Layer 4 of a small transformer language model trained on English Wikipedia (12 layers, counted from 0, width 128).
A neuron's activation on a vector x is GELU(weights . x + bias), where the dot is the dot product.

Input weights of the MLP neurons that the questions are about. A number n stands for (n - 500) times 0.003.
n8 (bias 0.033): 550,465,569,344,518,480,535,468,338,469,648,583,540,567,487,589,495,397,425,451,468,482,352,608,745,711,583,602,511,455,391,528,538,609,424,501,430,522,468,585,251,427,584,420,277,440,626,624,380,518,316,427,570,431,370,570,410,447,432,442,473,385,387,421,569,396,467,343,476,566,530,579,632,531,492,487,583,570,547,540,653,383,511,507,445,459,544,500,493,545,382,356,461,529,474,538,420,525,643,409,328,684,530,644,685,465,495,474,348,601,677,622,454,504,571,319,618,465,689,594,408,462,395,423,469,493,605,414
n19 (bias 0.041): 483,580,318,523,543,460,449,513,501,538,467,429,512,546,567,506,211,431,369,357,497,607,550,394,477,686,553,458,374,493,305,568,538,356,417,459,550,595,368,487,605,427,562,374,471,663,599,510,472,651,525,488,521,496,500,538,438,515,498,380,455,578,346,529,542,529,589,654,479,596,574,495,414,528,370,422,399,534,486,524,580,551,523,377,436,588,549,601,475,546,473,456,681,520,548,562,528,600,535,473,369,492,497,310,448,559,605,380,536,477,493,611,627,666,707,470,438,419,482,426,438,557,652,531,532,489,365,480
n39 (bias 0.033): 402,457,504,516,309,376,578,528,546,508,497,635,404,521,406,587,465,512,540,480,526,474,607,375,512,434,553,423,507,426,430,525,500,667,645,512,659,443,517,522,465,603,511,479,436,462,408,495,521,413,548,470,387,470,557,367,418,590,592,406,488,626,430,513,408,456,315,571,431,451,547,482,605,495,487,450,346,484,492,691,392,502,525,528,501,489,535,591,633,733,460,754,526,444,603,521,454,547,382,546,490,388,487,532,422,585,514,528,611,511,491,398,485,556,449,586,422,509,408,566,398,581,532,429,542,546,404,499
n92 (bias 0.029): 628,602,474,456,464,475,415,594,386,500,514,441,523,504,433,430,526,435,602,577,422,526,550,381,487,514,654,485,607,562,501,580,337,628,514,527,504,467,497,559,551,464,645,581,533,341,546,477,368,584,495,524,682,350,343,513,469,516,573,472,581,462,569,406,541,564,446,417,422,483,485,545,585,498,564,314,332,520,505,569,455,605,482,546,447,549,463,654,410,592,635,521,556,522,645,446,531,434,381,543,558,338,460,564,463,413,543,421,512,623,528,383,370,384,471,357,490,566,623,452,602,406,568,372,418,541,539,558
n143 (bias 0.029): 500,463,574,472,486,424,518,535,605,591,499,367,597,557,339,538,511,573,469,632,389,350,322,585,547,649,593,669,638,424,429,686,225,539,493,514,474,437,626,434,518,466,641,293,762,513,720,498,523,380,374,509,489,639,178,633,535,593,396,511,544,445,327,449,579,578,482,380,617,474,639,517,401,507,416,305,470,481,652,297,303,414,555,501,307,547,518,734,582,600,475,556,480,560,511,393,512,704,488,467,511,423,498,451,528,482,568,393,494,504,676,396,459,580,461,519,626,488,370,408,607,561,410,351,691,530,408,336
n148 (bias 0.008): 442,510,486,548,506,417,415,516,441,547,609,484,492,315,567,453,684,507,390,561,555,549,509,597,611,521,552,541,502,546,501,519,540,450,558,537,389,505,655,570,493,469,494,385,458,582,489,469,500,594,471,441,622,396,480,497,508,463,486,539,479,544,371,460,398,461,475,521,492,498,506,476,613,530,518,479,535,467,470,510,641,458,354,570,444,511,662,610,570,585,519,549,551,549,568,420,488,490,379,613,471,537,472,305,417,483,531,512,590,448,513,404,428,499,472,575,521,468,288,543,370,474,565,438,585,478,480,587
n163 (bias 0.032): 561,513,538,391,536,350,427,466,528,588,459,467,558,437,352,586,421,585,355,556,481,638,470,446,602,402,485,408,552,749,359,171,593,602,516,571,357,478,576,413,615,359,549,387,561,186,526,392,302,580,790,512,455,410,439,564,498,534,572,486,465,494,557,591,435,442,441,378,487,480,560,365,385,497,438,545,411,422,557,480,447,309,410,602,621,545,499,579,570,273,580,426,596,693,365,606,357,455,395,450,667,665,655,483,590,476,468,559,559,641,512,514,580,599,551,340,424,511,438,530,469,413,458,681,589,503,630,632
n246 (bias 0.014): 529,442,454,485,600,347,661,712,452,533,402,580,672,356,512,531,445,298,565,480,441,552,495,508,495,383,476,512,614,539,699,550,567,497,471,486,557,310,628,584,593,547,677,600,477,509,484,517,174,431,533,560,524,538,413,460,444,524,587,514,582,433,388,549,583,524,242,418,316,436,614,447,338,459,545,464,508,476,524,444,491,534,561,478,541,563,522,351,607,646,319,583,488,546,532,499,378,513,575,486,484,760,404,361,699,633,307,315,424,391,583,433,572,503,381,563,538,542,564,444,532,592,454,617,502,495,555,385
n275 (bias 0.004): 573,658,377,514,501,405,621,559,676,554,604,340,613,622,628,467,524,323,587,425,539,523,693,614,396,483,480,494,524,646,507,571,733,491,381,439,503,605,483,576,359,406,505,588,405,583,456,470,296,448,272,442,448,387,624,468,583,484,626,340,549,631,451,389,674,768,509,478,464,525,301,750,453,599,590,457,328,548,557,532,422,245,474,424,633,257,499,526,445,514,419,482,387,515,547,400,579,600,476,367,558,517,459,506,728,591,625,534,327,609,432,352,427,633,694,495,264,480,636,590,322,511,460,326,413,490,463,480
n372 (bias 0.050): 535,571,436,551,492,375,552,637,480,491,594,554,479,397,383,515,492,635,556,384,350,401,398,650,551,555,502,504,553,372,585,440,626,674,365,433,581,326,483,528,526,518,661,422,565,454,510,591,370,539,622,467,459,368,504,608,396,622,357,415,463,328,569,526,600,309,513,464,465,512,466,509,410,346,344,488,603,526,581,368,448,511,680,413,701,582,480,582,596,589,391,331,479,504,654,568,310,490,355,579,513,506,660,535,280,504,507,523,426,430,618,424,611,542,624,429,548,576,630,474,446,540,484,557,548,754,333,600
n375 (bias 0.054): 663,384,454,490,342,650,471,599,560,384,391,439,439,478,526,516,618,306,457,527,337,558,585,422,331,607,468,651,445,462,392,571,412,512,664,554,406,472,461,533,309,451,446,599,537,546,449,528,584,366,616,594,478,529,451,564,383,581,636,431,505,689,492,641,583,477,501,498,443,441,555,331,505,590,538,459,422,455,584,578,448,501,473,455,334,354,569,519,573,510,510,400,553,580,468,405,589,438,502,549,420,497,557,536,471,541,611,708,511,623,418,565,501,510,355,521,469,570,637,427,443,590,553,305,647,320,497,455
n383 (bias 0.022): 240,760,540,454,565,413,496,488,564,473,322,382,581,553,627,534,486,355,537,236,512,532,426,479,595,668,606,641,467,373,551,536,564,708,624,565,438,341,539,503,395,463,328,366,530,642,468,427,519,490,314,551,607,625,323,605,382,490,699,556,694,494,663,680,555,605,609,557,563,665,469,472,632,540,376,441,372,741,564,607,377,564,499,498,631,377,472,584,587,494,488,386,470,568,426,444,479,565,630,174,538,279,661,587,509,447,271,415,374,411,419,523,427,309,482,467,655,453,377,435,463,415,515,424,440,645,493,555
n391 (bias 0.031): 512,475,589,557,424,413,412,527,574,549,585,479,515,481,462,301,566,530,455,611,473,535,425,472,464,524,604,413,511,492,574,510,633,617,515,508,526,415,442,561,429,484,411,536,506,545,615,350,524,600,533,576,472,473,442,481,549,417,613,623,395,530,370,499,573,585,555,409,517,540,567,491,374,549,478,446,580,533,691,535,600,654,450,534,602,420,494,449,495,377,550,506,537,505,622,448,458,474,539,561,496,370,420,259,513,437,602,482,652,534,597,450,438,436,329,402,434,610,533,396,481,493,605,506,552,490,361,387
n427 (bias 0.036): 377,455,344,403,468,367,406,470,701,469,611,697,478,560,489,602,630,487,522,827,461,452,377,348,363,412,614,492,577,363,482,572,698,536,481,273,559,434,487,379,587,634,413,585,420,449,451,433,550,461,495,469,376,592,663,488,455,628,393,340,452,556,548,375,440,634,273,411,644,764,730,651,560,354,421,357,568,493,413,799,474,358,598,482,372,381,356,620,509,549,570,585,501,501,542,486,803,478,306,764,456,536,451,397,648,516,438,381,418,746,195,434,595,453,505,635,706,426,581,436,521,410,410,292,564,459,454,481
n479 (bias 0.043): 391,617,527,478,482,411,532,408,499,350,465,455,492,429,639,498,431,579,436,745,592,443,357,475,340,332,327,505,445,422,547,455,564,532,646,525,621,528,529,537,587,385,503,510,526,414,469,555,372,517,422,660,542,411,448,569,500,474,245,487,611,530,376,585,582,440,298,618,568,425,398,509,590,393,447,469,352,514,595,476,562,401,573,533,510,610,426,671,532,441,544,543,471,393,538,466,559,453,468,550,464,461,518,547,435,495,498,532,609,578,523,437,576,434,422,650,513,617,518,557,556,518,557,503,463,698,548,487
n486 (bias -0.017): 598,438,483,660,422,628,460,494,812,668,545,198,489,76,730,442,624,620,569,647,533,719,285,367,251,320,665,415,442,749,435,632,436,650,554,562,491,383,540,513,372,457,807,826,725,775,445,229,198,415,499,753,323,632,719,575,351,557,484,264,483,326,528,539,656,979,411,556,514,564,298,766,583,510,525,633,530,574,626,508,355,436,582,413,337,203,400,562,251,836,285,314,276,430,833,505,766,276,215,353,533,706,451,251,652,558,395,208,314,567,339,413,499,728,948,707,352,524,614,296,238,648,507,133,496,508,543,592

Each question shows a token from some text and the vector x that enters the MLP there. A number n stands for (n - 500) times 0.0063.

" |": 159,471,365,479,447,557,558,582,455,350,327,553,580,363,494,440,411,569,278,484,716,612,481,454,369,406,610,546,507,593,510,530,521,612,683,603,663,519,495,834,600,407,613,465,383,623,507,534,524,458,718,241,405,500,611,648,488,662,414,244,448,735,486,396,464,374,407,496,493,706,576,692,522,653,625,161,627,735,686,373,428,493,512,536,584,596,791,299,520,434,573,499,209,733,627,79,307,456,281,505,421,349,652,473,685,333,515,538,659,240,505,871,664,536,475,410,348,474,574,551,649,247,287,371,535,453,613,470
The most active neuron and its activation: n39, at about 1.7

" and": 168,484,315,464,445,543,574,594,454,388,350,521,567,415,488,429,448,545,264,486,731,599,482,470,368,387,602,552,529,615,502,529,556,603,648,634,650,551,488,824,616,377,630,458,374,634,515,524,508,439,714,227,390,526,592,636,463,660,459,238,457,740,483,385,449,373,414,530,488,676,568,670,516,613,667,124,595,734,687,355,477,486,520,511,650,586,808,306,542,437,565,515,238,722,584,62,337,459,280,528,449,370,645,471,688,361,494,535,633,232,474,892,668,563,466,418,323,470,570,572,626,254,281,362,515,469,596,465
The most active neuron and its activation: n275, at about 2.1

"er": 185,472,351,474,452,591,577,604,465,369,345,513,555,401,459,378,480,599,281,455,706,563,474,456,422,386,595,537,528,572,519,519,519,615,679,598,634,608,475,858,599,371,590,514,435,568,509,506,480,442,709,282,448,529,560,652,477,668,393,236,478,711,543,372,476,333,427,488,479,684,573,645,517,659,701,114,574,742,663,356,417,551,549,474,609,584,791,343,512,493,590,515,248,751,640,55,313,396,273,494,467,347,610,477,705,356,463,507,690,272,470,914,633,527,450,400,341,461,555,565,685,259,285,376,511,470,647,429
Which of these neurons fires most? n92

" dem": 164,472,319,461,463,570,526,635,434,407,351,530,582,395,478,406,449,537,243,509,747,655,420,495,408,392,625,574,527,620,515,478,570,633,665,671,648,559,505,818,609,378,641,461,370,581,533,472,510,424,678,258,404,485,608,669,465,667,377,273,475,731,512,380,467,372,421,480,517,687,559,640,499,640,631,127,582,764,654,357,414,530,529,509,599,606,800,247,506,443,533,462,229,746,616,81,337,473,304,516,392,350,637,489,673,361,525,534,659,263,506,885,663,551,462,423,345,461,551,558,680,266,284,368,511,454,629,457
The most active neuron and its activation: n163, at about 1.7

"\n\n": 251,475,342,442,448,564,579,647,446,376,309,524,509,350,456,478,380,556,263,536,781,561,387,455,381,420,645,571,460,634,505,554,568,602,670,599,647,551,478,847,609,423,631,473,324,589,515,527,501,437,662,227,389,538,584,633,514,656,477,293,464,741,450,327,420,390,497,497,511,670,623,646,563,598,644,169,586,753,663,334,472,542,498,496,632,578,783,282,495,452,555,499,177,727,597,90,305,449,243,482,448,417,670,521,718,296,524,512,635,238,501,888,684,511,489,411,413,479,575,543,626,227,254,410,526,454,610,469
Which of these neurons fires most? n8

" state": 193,452,343,484,461,553,594,607,439,379,363,511,563,399,501,402,430,595,277,493,715,559,443,499,400,380,616,548,485,603,478,531,490,659,618,633,682,580,486,820,608,374,625,481,391,626,490,543,511,419,716,216,423,529,565,640,456,619,403,235,449,709,523,401,481,331,403,521,512,677,582,631,547,649,681,120,607,787,683,335,456,506,540,439,631,574,779,310,516,420,545,478,253,760,593,78,319,481,283,493,465,358,619,509,694,352,485,527,629,241,477,921,665,537,425,406,384,454,604,583,638,283,280,352,551,500,616,459
Which two neurons fire most, strongest first? n8, n372

",": 170,446,330,469,425,569,565,604,454,388,326,517,567,375,513,420,444,567,275,517,710,620,447,443,369,396,608,546,505,616,517,534,557,603,665,603,657,528,488,845,595,380,607,479,386,641,511,529,510,440,712,239,411,521,606,645,472,689,423,261,458,725,473,374,457,375,411,502,500,682,562,673,545,644,648,140,633,754,700,363,441,505,506,518,611,586,795,306,517,452,557,504,219,723,628,86,334,461,259,528,436,372,650,455,696,354,492,524,641,234,485,890,672,545,490,439,337,479,568,556,612,242,290,348,522,449,596,458
Which two neurons fire most, strongest first? n486, n148

"t": 165,436,310,481,425,597,568,580,449,362,362,525,539,382,488,420,442,574,243,521,743,578,454,478,382,394,593,562,488,569,516,513,560,633,647,607,616,529,469,843,595,383,618,494,386,609,501,510,519,445,715,251,429,525,578,678,463,656,371,268,460,752,514,382,475,326,427,506,501,676,580,631,513,670,667,126,595,734,686,374,407,531,520,508,617,619,800,323,514,447,572,490,229,752,610,92,321,440,281,499,456,370,634,462,691,367,480,548,672,236,483,915,661,544,455,414,359,492,551,569,644,267,319,363,548,447,624,431
Which of these neurons fires most? n375

"=": 191,454,346,495,420,553,563,599,455,346,338,514,559,397,470,423,410,550,309,496,685,597,447,471,384,378,581,527,485,647,540,555,531,637,632,651,657,561,484,813,573,423,584,522,378,585,477,520,492,452,719,229,397,511,593,697,499,653,381,232,425,734,519,384,460,381,451,518,513,682,602,623,528,610,645,190,638,722,679,325,466,558,530,513,659,583,809,294,530,446,516,479,234,753,606,67,334,440,307,482,462,363,628,521,722,325,524,529,674,204,468,904,660,499,437,451,359,463,587,550,654,232,284,382,516,456,621,437
Which of these neurons fires most? n246

" London": 176,471,341,483,480,593,582,563,415,382,342,518,549,409,471,406,452,617,229,475,726,589,447,493,378,374,593,510,472,615,519,528,505,656,644,609,611,610,473,831,657,368,564,477,386,602,477,535,489,442,699,204,436,500,558,673,456,621,389,258,458,677,520,395,482,386,369,495,522,706,576,649,493,625,689,119,619,744,688,348,509,520,526,480,655,592,770,313,542,452,627,527,210,735,602,80,307,465,277,517,468,349,602,515,714,340,488,557,666,269,475,909,681,515,459,431,381,470,568,564,666,298,289,366,492,479,619,436
The three highest activations, in order: n479, n163, n148

" national": 162,494,323,470,436,517,582,606,456,379,328,542,587,372,502,417,431,576,242,520,701,627,402,482,405,428,590,568,542,586,512,517,556,581,647,589,679,567,483,807,634,376,625,434,355,615,506,530,568,410,693,224,413,533,533,625,424,661,433,274,431,717,520,410,465,372,447,442,465,705,561,678,520,643,656,104,608,778,687,371,413,531,510,503,604,586,784,290,553,430,573,513,248,742,669,111,315,500,260,508,450,335,602,479,621,391,452,607,670,238,486,894,692,528,492,382,359,467,549,576,641,308,257,360,551,450,618,459
Which of these neurons fires most? n39

".": 260,487,341,392,426,557,514,613,386,335,293,528,530,364,518,428,396,543,228,573,761,589,401,425,380,461,612,576,472,624,460,531,595,567,698,566,671,552,504,809,630,461,538,468,354,556,527,496,515,464,677,235,390,518,571,613,458,655,486,286,477,779,529,351,472,375,512,465,456,674,628,668,612,580,602,114,657,755,654,360,502,560,542,524,621,589,780,322,516,456,621,532,191,712,635,77,344,420,248,559,419,480,615,496,674,314,540,535,581,260,431,905,726,570,519,392,422,516,535,513,641,193,254,321,524,468,520,478
Which of these neurons fires most? n427

" Peter": 184,491,338,476,501,568,548,531,418,343,352,546,547,403,461,349,515,591,258,498,725,543,471,486,401,403,631,524,522,644,517,498,542,593,657,623,679,538,515,868,634,393,601,515,406,538,480,480,506,487,722,275,415,473,516,672,463,666,407,270,455,703,563,344,492,348,431,478,475,690,543,640,508,616,667,107,599,764,676,383,467,534,530,461,664,606,801,332,542,468,621,441,244,759,703,56,333,418,297,493,468,365,609,485,711,296,477,520,680,265,443,859,651,504,455,410,364,466,538,571,691,253,317,319,488,493,597,471
Which of these neurons fires most? n92

" 11": 185,440,323,456,457,558,569,587,462,351,332,504,564,386,522,432,422,583,256,501,730,583,447,489,365,379,630,551,496,583,523,529,583,625,667,620,665,546,465,798,644,374,592,478,386,647,470,503,466,449,698,233,404,529,586,662,475,654,390,242,461,729,503,369,458,323,398,513,508,712,579,648,506,618,657,133,612,765,700,341,452,525,529,521,604,602,787,325,542,440,541,512,216,742,621,99,337,460,287,503,459,358,652,479,673,380,489,538,676,233,520,897,668,518,451,430,358,492,543,562,657,268,306,376,495,467,619,441
Which of these neurons fires most? n479

"ter": 207,428,355,468,468,584,553,558,447,356,353,538,528,433,459,400,472,602,293,451,737,547,467,464,403,377,614,540,521,578,504,492,524,635,639,639,634,607,496,844,606,390,584,500,425,570,489,481,484,434,703,292,444,521,544,693,467,659,399,234,445,719,572,373,474,331,420,487,488,670,595,632,539,670,697,129,560,739,679,356,441,541,541,464,597,601,841,331,485,462,575,467,263,746,637,69,332,447,286,448,473,385,643,499,716,358,447,497,689,246,470,912,642,514,420,399,341,465,577,559,698,270,304,340,489,474,672,436
The most active neuron and its activation: n163, at about 1.4

" 16": 176,434,327,455,445,540,589,608,444,369,334,493,542,386,515,439,391,634,241,519,710,583,460,489,392,362,624,538,478,607,503,518,567,632,682,638,676,572,482,804,643,383,604,496,378,654,445,523,474,441,675,216,407,510,590,645,504,647,380,234,448,691,519,355,472,332,378,514,531,681,603,618,525,614,661,135,634,777,723,342,458,527,542,533,623,601,764,336,529,442,593,503,233,717,616,91,344,463,270,522,470,345,642,495,681,349,510,543,692,236,507,887,665,501,420,426,359,489,541,558,641,287,311,378,497,496,583,453
Which two neurons fire most, strongest first? n479, n39

"ers": 184,479,367,456,465,625,543,589,448,363,311,521,568,372,511,395,476,558,254,493,705,574,485,497,399,377,621,538,553,575,529,543,555,584,710,593,610,573,460,860,652,353,637,437,399,599,482,501,495,486,719,235,440,532,576,652,473,668,383,233,487,709,492,404,465,340,434,523,447,704,584,655,512,652,669,128,593,729,642,349,442,520,522,477,614,571,762,315,553,466,556,489,243,749,617,75,333,436,297,516,453,354,639,476,721,351,488,546,678,226,488,906,661,527,450,377,363,487,546,566,653,255,293,389,550,414,595,450
Which of these neurons fires most? n148

"b": 151,451,315,482,441,580,585,580,421,387,342,525,569,356,480,448,418,551,236,501,713,584,465,469,366,400,607,583,535,566,526,534,522,583,660,608,626,517,495,855,633,391,638,440,375,596,517,502,527,445,752,218,421,533,565,654,457,664,460,267,454,709,528,369,448,338,439,568,518,695,599,656,521,624,659,128,595,755,670,366,466,517,514,472,653,608,804,333,512,448,554,450,215,729,617,90,316,439,297,534,439,350,643,487,702,374,473,539,668,231,477,875,672,589,460,405,382,469,572,554,611,259,306,356,535,480,579,440
Which of these neurons fires most? n19

" included": 174,508,380,455,461,567,582,620,448,341,338,533,526,395,507,396,462,561,259,511,710,598,466,461,377,382,631,562,540,671,518,510,562,574,696,614,658,540,515,856,611,382,586,523,383,616,579,415,491,483,680,183,423,468,554,650,459,696,422,249,470,727,483,376,456,366,431,479,458,664,561,646,518,618,636,153,653,742,643,394,464,544,490,528,631,613,804,322,561,477,608,477,254,744,671,58,317,434,287,522,450,380,633,508,663,365,496,515,635,234,449,882,645,534,453,375,351,513,524,543,645,219,254,330,511,476,595,466
Which of these neurons fires most? n148